Layer 3 of a small transformer language model trained on English Wikipedia (9 layers, counted from 0, width 64). Numbers have three digits each and are written without spaces.
Take only the direct path to the model's output, skipping the later layers: a vector added to the residual stream pushes a token's score in proportion to its dot product with that token's output vector.

Output vectors of the tokens that the questions are about. A number n stands for (n - 500) times 0.0041.
"ter": 533660375421302508451364545704452432601397687675621721468396634541527384534714514463599347447658801569775567228305417326493366661462576168421426305582573562609317294519418575561530604469433412
"res": 374529549733606576325692682664273422633432534398464386654521475544527596520319470380458497553352508487747487356562387376651473363617421445595715339470200714614627537616534431587362417438382404
"=": 337490455581678737475663622536351613618602533847440590290565430615458248608512707398672411603399406407715348475509490512685170537437553481616606280475473538493176237653455269622683402446514252
"ff": 415519629723659454705378455459502608678429252417609570400314356476625433497623622566568473575596344565575311470355621512550561493411426435631570541512178504829609259694571403598468286366382387
"r": 552631370533595589526490616633539263620483334473450545552583473468483638396501509490511604472497559484775363419494452447418620256693403548513353454566405715447403321576637564490401542279449535
".": 517608660543401585498470507658415479394372265452465628571578430439423455576486458464522417505579526627514438322711644566468594570350409469560382448450518533300581572408513602414484493495617600
"1": 405455454332533676477659550420338629430542391412370575292462432376508537519603584396448587474565381604583596527509553533391449685389468575556458616473579595354529532367604516530472667485460532
" to": 644618506661446638310533603409437524576349490400451456520477529609482343487506555577511412378690574385430493361503505598497521491372510576465450383575510431479527507608559513487431637380567548
"up": 610290643554330555486526405495312598420498425701550646483256492409482487509524586316577669515367632683708483303350638581654437583539499559227512381474442589413480525594512398534543709460471371
"ith": 464596550566227505588411406507533596467392237602430476347307550620542562403372499197579605253553530545469528457630488670498333360593508588734347536628472396902516441685578741539491498588349418
"N": 499695402507644633665607481419573476442495560528460526344466341446504480397525737333599613523627339558536574600264563461429415448401552342588391393604510452404467446725442477512577591448541401
"ord": 305520590458441587357476491395398474406571301503680531407555636390558576496527584278651564281494515623581529366506452368646515566550340569540603683459580433620255290733293588533452909534351536
"===": 516487391617505516573321580416377778401509630708325289456531495446452451579559526526714753512409432312654301311282530241527249704353617569618745588480534537697443489668359501590350598374652346
"ate": 595656661714624405312673335546545446650543389543569512420614562324379537466317621304685628437427699413376571508445506438372474673499335524430491417612463469418459448545414673515637522447437331
"F": 459527419553614553657480546539571435440545561498682476323516502432482386413437573373459580462553414628518618429371585379484428441432585389628461392417455534459516492579524592526518630446628457
"z": 536588429558676356544481612596471560382485508570774558347426419478557324670513595515694438300519498636596378395411568627368473494459448379385636550521385558624429599441427499482564398553421319
"ay": 659519540496382423716887344679626420480581399750312480506565346378513542543415389282600696757531448502506408470432429346678330448543455592369490606533378566519396292447510573496566641429475371
"y": 613522573587611472503329586534629592451531383525530524470275515446454527316598367382403628388761586439368577530340631712403634656525405702388482592407338502491499359545575318413502603595432426
"ment": 647200594496412706503300363480607345579146521496676334438485655704445501641587373550648764855474556038761504305453535478316406873577316165380569604355459414700447476694516458627418823425532297
"ver": 443546656444523457649500441417411554781553447316618671434423386363522424532680678511757531311602263584444522350518661470500557680431511559500609383439362566693496441717350310574518521446153292
"ul": 552440555589408552342595487599367422653493498658443538357428513567591397612401528405350501463453532559665621508606497325337627442594484654537439671405385504535389622755299730491274523436415385
"ition": 400438569390446388392438464544442621324395512488347710551184694736575484681373541458518689975442452341735325263424196651561576450421402408616380704797497551687445466473309785636248638744408203
"ct": 566441554260679372581381441450505480530348230408719533300621519428505382704180752511614496717640685221603533426525554453470346391472427428629618675656263593665487637777607447574365533405419272
"d": 682458583189421492614552611637680472627684508531424547566344540533483431494337515508571539485343494512508585333454580561440605549355520273435486533600399712628405639498534450494139727238508403
"ies": 466426449568634655365462433726606493332298239433540497531317567446407686387581281296574827414737641457403500396387473541473430641549563505521529476354715448718639260779497563545522650438381332
"ia": 473416535568471664302484447828517554434598446627453556532452354638545619409429522375371642476566390412572591640572472390523280458401428388362427579513494295777371614530343652476626746607447317
"if": 380387555648656540350660340597565672482428340669215361424453597546293315452357512526614497430756509433622555539433476515588523433643657621380581475543464761713238298514282548558564688505292435
"ers": 506424469336555506436586561692268588478309678370561471501328337425658654630665416464596437717408362419546515489408369506489601438495234510430441386400513615680729377758335701524439460721539540
"ity": 472560664626494298331350458550505554614551254625371583486239755498558498458270670449456608809597559498682596444417689569351289512622451366249346448652630546629462436473335554574478474464767222
" |": 591514343529499567610372400548386597575604593368483539497475457590508672602319511417644560446543430394581539396402589458550398492289583583599511631480625375334622531430494522430506341394541592

Output weights of attention head 1. The head adds the sum of these rows, row i times number i of z. A number n stands for (n - 500) times 0.0017.
o0: 419609601452398602323461663610734505454294387430692401705420547558398640544417400486502331525455624554582502404495483326608643574486503297469621327466511478453521397638419401527361599580530501
o1: 481578460635494728544482527431439429589423656674652711529442303340455359437378788325549602434389450510785592456188461409443636384477508467473645530373359527473542653512465448356494577515619379
o2: 587550475695455631371586340539609407393588439340706848651624509794421475524449442509596682656364404489534443456595346562626549354679371378621503339446379332579513510552506317406535513283560564
o3: 532705458422213512399303656435605483617247465411783191703462689647234413728430440452547541520573638595678366418573404520791487666254557300536556408393345287492395562503438369383526686582443620
o4: 530553466616349882410495619655554484506359567321547332535342394536432693456446502337574689496393536560634579482436509683433537380320613604411530595479479562455591591419587435257493514437515372
o5: 619632281557457459464418433628452389358455439605500211447587769581563521335430342457615613496472691568537505477469373272513680778418722567413408383592280435379419312683588447500533645656568575
o6: 542402521531388426302754471532441622521471387505239593558400777556380685461482487639509295459527692347483297457391535494620392605561703619462539400502447550301550240619327575811573317505549455
o7: 554408576406527446462429593573341405530512497583224410291295694548679372756531460325593483711473652406428549703454559490495415607688499565469485604578462590432447530476548446506540533462504564
o8: 462471241359555780406425496429484381618482539420560435609487616543418379668528563374588483403476644523591468479392545532597545325393522432359486432622496384487389564643403394570364603582573538
o9: 534575490447557381474469503361584503425617461447632747535397544532415511483652594487567684432551341325634650472400446477372597531300602520403470542667456387787586493482381450587453427449659622
o10: 545538689503693594536414323543464630298407581513291747374577404423581464423415695379454551546640371455491541608327594506272342432714426624621336744679557648587416417344640688469530254441577401
o11: 494447356526437536382569622518465406636420578569654514468328699484444417642490414560781539489306543533503430484322430462513652429259547491261499557622507449399490656616505495501382560398632590
o12: 387302389466517640337625542411495544564550509378474511586524509597438560652536340468504316457509551590459377429456660466704596595399574504534660331492459390396732391493538416454346549537566580
o13: 503579461508561692564442342607443346428564567408480527540568304368516435372517645405378680329645426539554721479586524537479662343527393645808381586453442516578628649482451393470533427440467517
o14: 407546428523330490573513512391520457763440407613450363377447531445348514457573369561428649568399712614553544352642484526719906585623691309559691291291404377441456226717451508640543571412533353
o15: 453363420597469426300530677501539598540286315510540730570467749569258557442584566510641429544565508525444492455514477561615733568369587396468485259232461301369490341709398487775422548432626491
o16: 388393779536399415457535301480614520354478569656525566381430518601698499343361623562372569696439627536663276620436568590344324268770642302575324623631363661579243592406293586423603478356518457
o17: 409488395418496673529501464515457546350372706501544358492686474557502557236404525428479448396447589370594478607385538526368426510588319381447477594544604384465335614608475574658484457659458524
o18: 517746505649518472308489470446438535445506620349579575440663421470383336486383628455647884364447485351539580628593521523430562577660483493618632481518311402453468416650717344535489548371528288
o19: 466418612445571258560575489370530575482467516488489568454643414577600565382648281421351549448655358516268367542437612369442383553663256554602354530463774636560726407396664677578350436559507549
o20: 499494466298364479385494712683343363607501461569604467532276677625605459549319433463628635522214583353447484450463405435504688666382586524363572355526479538442679394621339401575446455400614524
o21: 536377601499658547479462526350336539529616391262463692541661397438529572545505606446511407409420671525639544536538703617400317396485416560525481516522567577528448501284573516334503556491502450
o22: 516627755366495426808577617714590505536438514572556358530338346218602512222733524546490624599471385593376578533168487331450473471459510373380429617445569454546472603556433549438438416410511617
o23: 479490381693513643409574569582598459587388465587758584543698326475321470395661418684421332445363592686563606339720336661595360563355558402563383295301412474549448509406318482490414674517559461
o24: 447440325629573194579614695469523762558512382634573509307623526580493460473496497535252546646604634461329346452608592448449357640567296440425440618555695507566378408328563699611407449614346558
o25: 596532527516523437490411559262552388655508291510645575525440626476322390755394673638325565558425525472476357473434561395785606451526451296495584496591459370557311392592485569617586467498540465
o26: 472573419453539811448432583417436381638558710410550660614356448452310385590358604556521588475289430403417585507379373607462477295375520622490626338565403339519460718726383443497638379422436582
o27: 505450439565461432432554675455534479561317391558548597596327618230579546526601566600595486398360779473532574379336542276514703512451529296526531515474457519289432355813354660653554534616607503
o28: 508308478225320391344534608778331478644421327258439389594479642706423592445467406500486520799390732685594373550331605598627470540462596599398382597528679477483501528472519498417411437477431672
o29: 596602710576496520584547439403652675421457380599525498477338471359431522425626447678518496291431454552494482451433386494516124401639532411674533467243387728541493393702515471625455670513282416
o30: 380446475321529503247545602563301368616607426455495766494608611684489547659552505428729575606329593403548460579402441534668777606353559379353422372568403330506474578660422397530337531463708621
o31: 499497566514463642500528490518472669337347628685450599255533423496578383439508444429238615425566369523526498624495542401549295615980666409582407674489532617544501283455600534499606512518359376

Each question shows a token from some text and the vector z that the head gathered there. A number n stands for (n - 500) times 0.0091.

"ain": 498465502455618506560526427549383476502488591511505376501491548387473594487401587547543463439483
Which of these tokens does it push down most? "ct"

"st": 482541560440530605434465473546489547545639429564366456535606450458504522377358408450463540575522
Which of these tokens does it push down most? "ity"

" The": 465499428544517504559733522600338468431509589374543418547414624510482560385348629439692423495535
Which of these tokens does it push up most? "d"

"re": 437537504353433570488398435571557553572687464535388372466623418543519547404405380473493456596446
Which of these tokens does it push up most? "1"

" N": 438576427534496492457522528665576512326538413458508463443447602486549546504464523527512494648348
Which two tokens does it push up most, strongest first? "d", "ition"

"y": 458557504484556473347586393602602508464623375516448411454509352501471618527360443440499402513581
Which of these tokens does it push up most? "1"

"ed": 433517530453452543531509390498566554435528451423613494529566508407485481510496412438432527465608
Which of these tokens does it push down most? " to"

"e": 530506582540536517454442298626504397545659593396277281424604564452516599549393580478552532499454
Which of these tokens does it push down most? "ity"

"D": 566477360699558532606514535470208625523196532577540468441394691319475612464412524621443695383446
Which of these tokens does it push up most? "ter"

"i": 571505512470529422491504474541472434568458553445519437462533497462527503522513569572484536459528
Which two tokens does it push up most, strongest first? "ff", "ver"

"ort": 526440456516512596593527443527499561385344398472527507316538650334740449531421494586677590622323
Which of these tokens does it push down most? "="

",": 445568349526531492533522661706564492510336355500383541559496508611496382453450558488492470560502
Which of these tokens does it push up most? " |"

"ir": 483485541526577564507419466497455575538559468542449452488571460504517455401434475401520479564413
Which of these tokens does it push up most? " |"

" W": 544428430531483475541613633607480503445319445603529652504446548551520560590475558523656283526368
Which of these tokens does it push up most? "ition"

"p": 511525546420504499450489563522488548582553525520442421481583505522467452503541516531429512581516
Which two tokens does it push up most, strongest first? "ver", "ff"

" h": 506595535486433443299327453387620517525566607687427548639573364538602676441497382457544570415635
Which of these tokens does it push up most? "F"

"s": 522486475483457445433432399425488478641496511457395454362614482556520547570556418569503505525417
Which two tokens does it push up most, strongest first? ".", "ers"

" M": 483442461637529447562622548521438510441336465502573445466461658419445505468462575490630434563409
Which of these tokens does it push up most? "ition"

" in": 463462433466524543502625561546369491475543507432475472476443517476471543459400559479517444478455
Which of these tokens does it push down most? "ff"

"ri": 560461492504459427474455561491449511560477484511458528485501519527445567502523524487459473554429
Which of these tokens does it push up most? " to"

" L": 565511350717529527631595659560430622496049450682568531453451615583485583628639510648732461525444
Which of these tokens does it push up most? "ter"

" on": 560391480481549577689432544527463559548320500555591431320482551453574432645594523658703425539345
Which of these tokens does it push up most? "ition"

"ce": 432493411410458479535585582567431468514510507457400443519477473526436515474510587560416457465407
Which of these tokens does it push up most? "ver"

"l": 443557520543595489475417372577431716540429474393599172485542471502546428464589447600536714492523
Which of these tokens does it push up most? "ff"

" is": 481599469448475415498488548546501602485416435496483481454489555597546562448503510545576561591404
Which of these tokens does it push up most? "d"

"on": 497466573378492455557486444474527545445470440498605548452561584377548437508362597458565440541420
Which of these tokens does it push down most? "ord"

"id": 386565595491470522549498535472548602534603530543551460513463424449516471434541589478457618559568
Which two tokens does it push up most, strongest first? "=", "N"

"1": 485500440484464520495472446594510489402453514525512492472518592426519578547436506517493505502465
Which of these tokens does it push down most? "res"

"I": 543402484491406457507610609639479463435422459542513671517465541510483559558404540440597265577346
Which of these tokens does it push down most? "ff"

"im": 545472531444482594533467426536412571540540494574428481530486490456543477498414482497420566540499
Which two tokens does it push up most, strongest first? "ies", "ver"

"c": 445542527431622583480462460417490525486589595478580442434508480498539573510498485532518393531454
Which of these tokens does it push up most? "r"

" A": 642211320852458516518637561514280523529133474574386558468540610365427460613536391541654507471372
Which two tokens does it push up most, strongest first? "ment", "ter"

"un": 473505487560443390458425466508561458524514463459523537446512370471453628591471500483388626433563
Which of these tokens does it push up most? "ith"

"ur": 530563574495443331418455514478512529576538481532578470469479515518443614557566598517471427541510
Which of these tokens does it push up most? "="

" s": 482561537423537446462562493468552489479612470483521482527506467536497494391459508479481534505579
Which of these tokens does it push down most? "ter"

"ist": 378658392516582638339381394518556657315611491433530468665516351520568479388420275447337636506631
Which of these tokens does it push up most? "N"

".": 394512465387443515499472413662628507285492444540575508501460571438503554569442547436482372547459
Which two tokens does it push up most, strongest first? "ity", "ition"

"is": 500593634502613594640484529574496784569410547646569420453548518385516491417552534534471639648599
Which of these tokens does it push down most? "1"

" d": 390497455401407442463377394543718385372589475510538562544585368472436566585456458414371534427645
Which of these tokens does it push up most? "ith"

"h": 486486470503472550503430449534455529564545556508562443463508400471506505557541391548502543423552
Which of these tokens does it push down most? " |"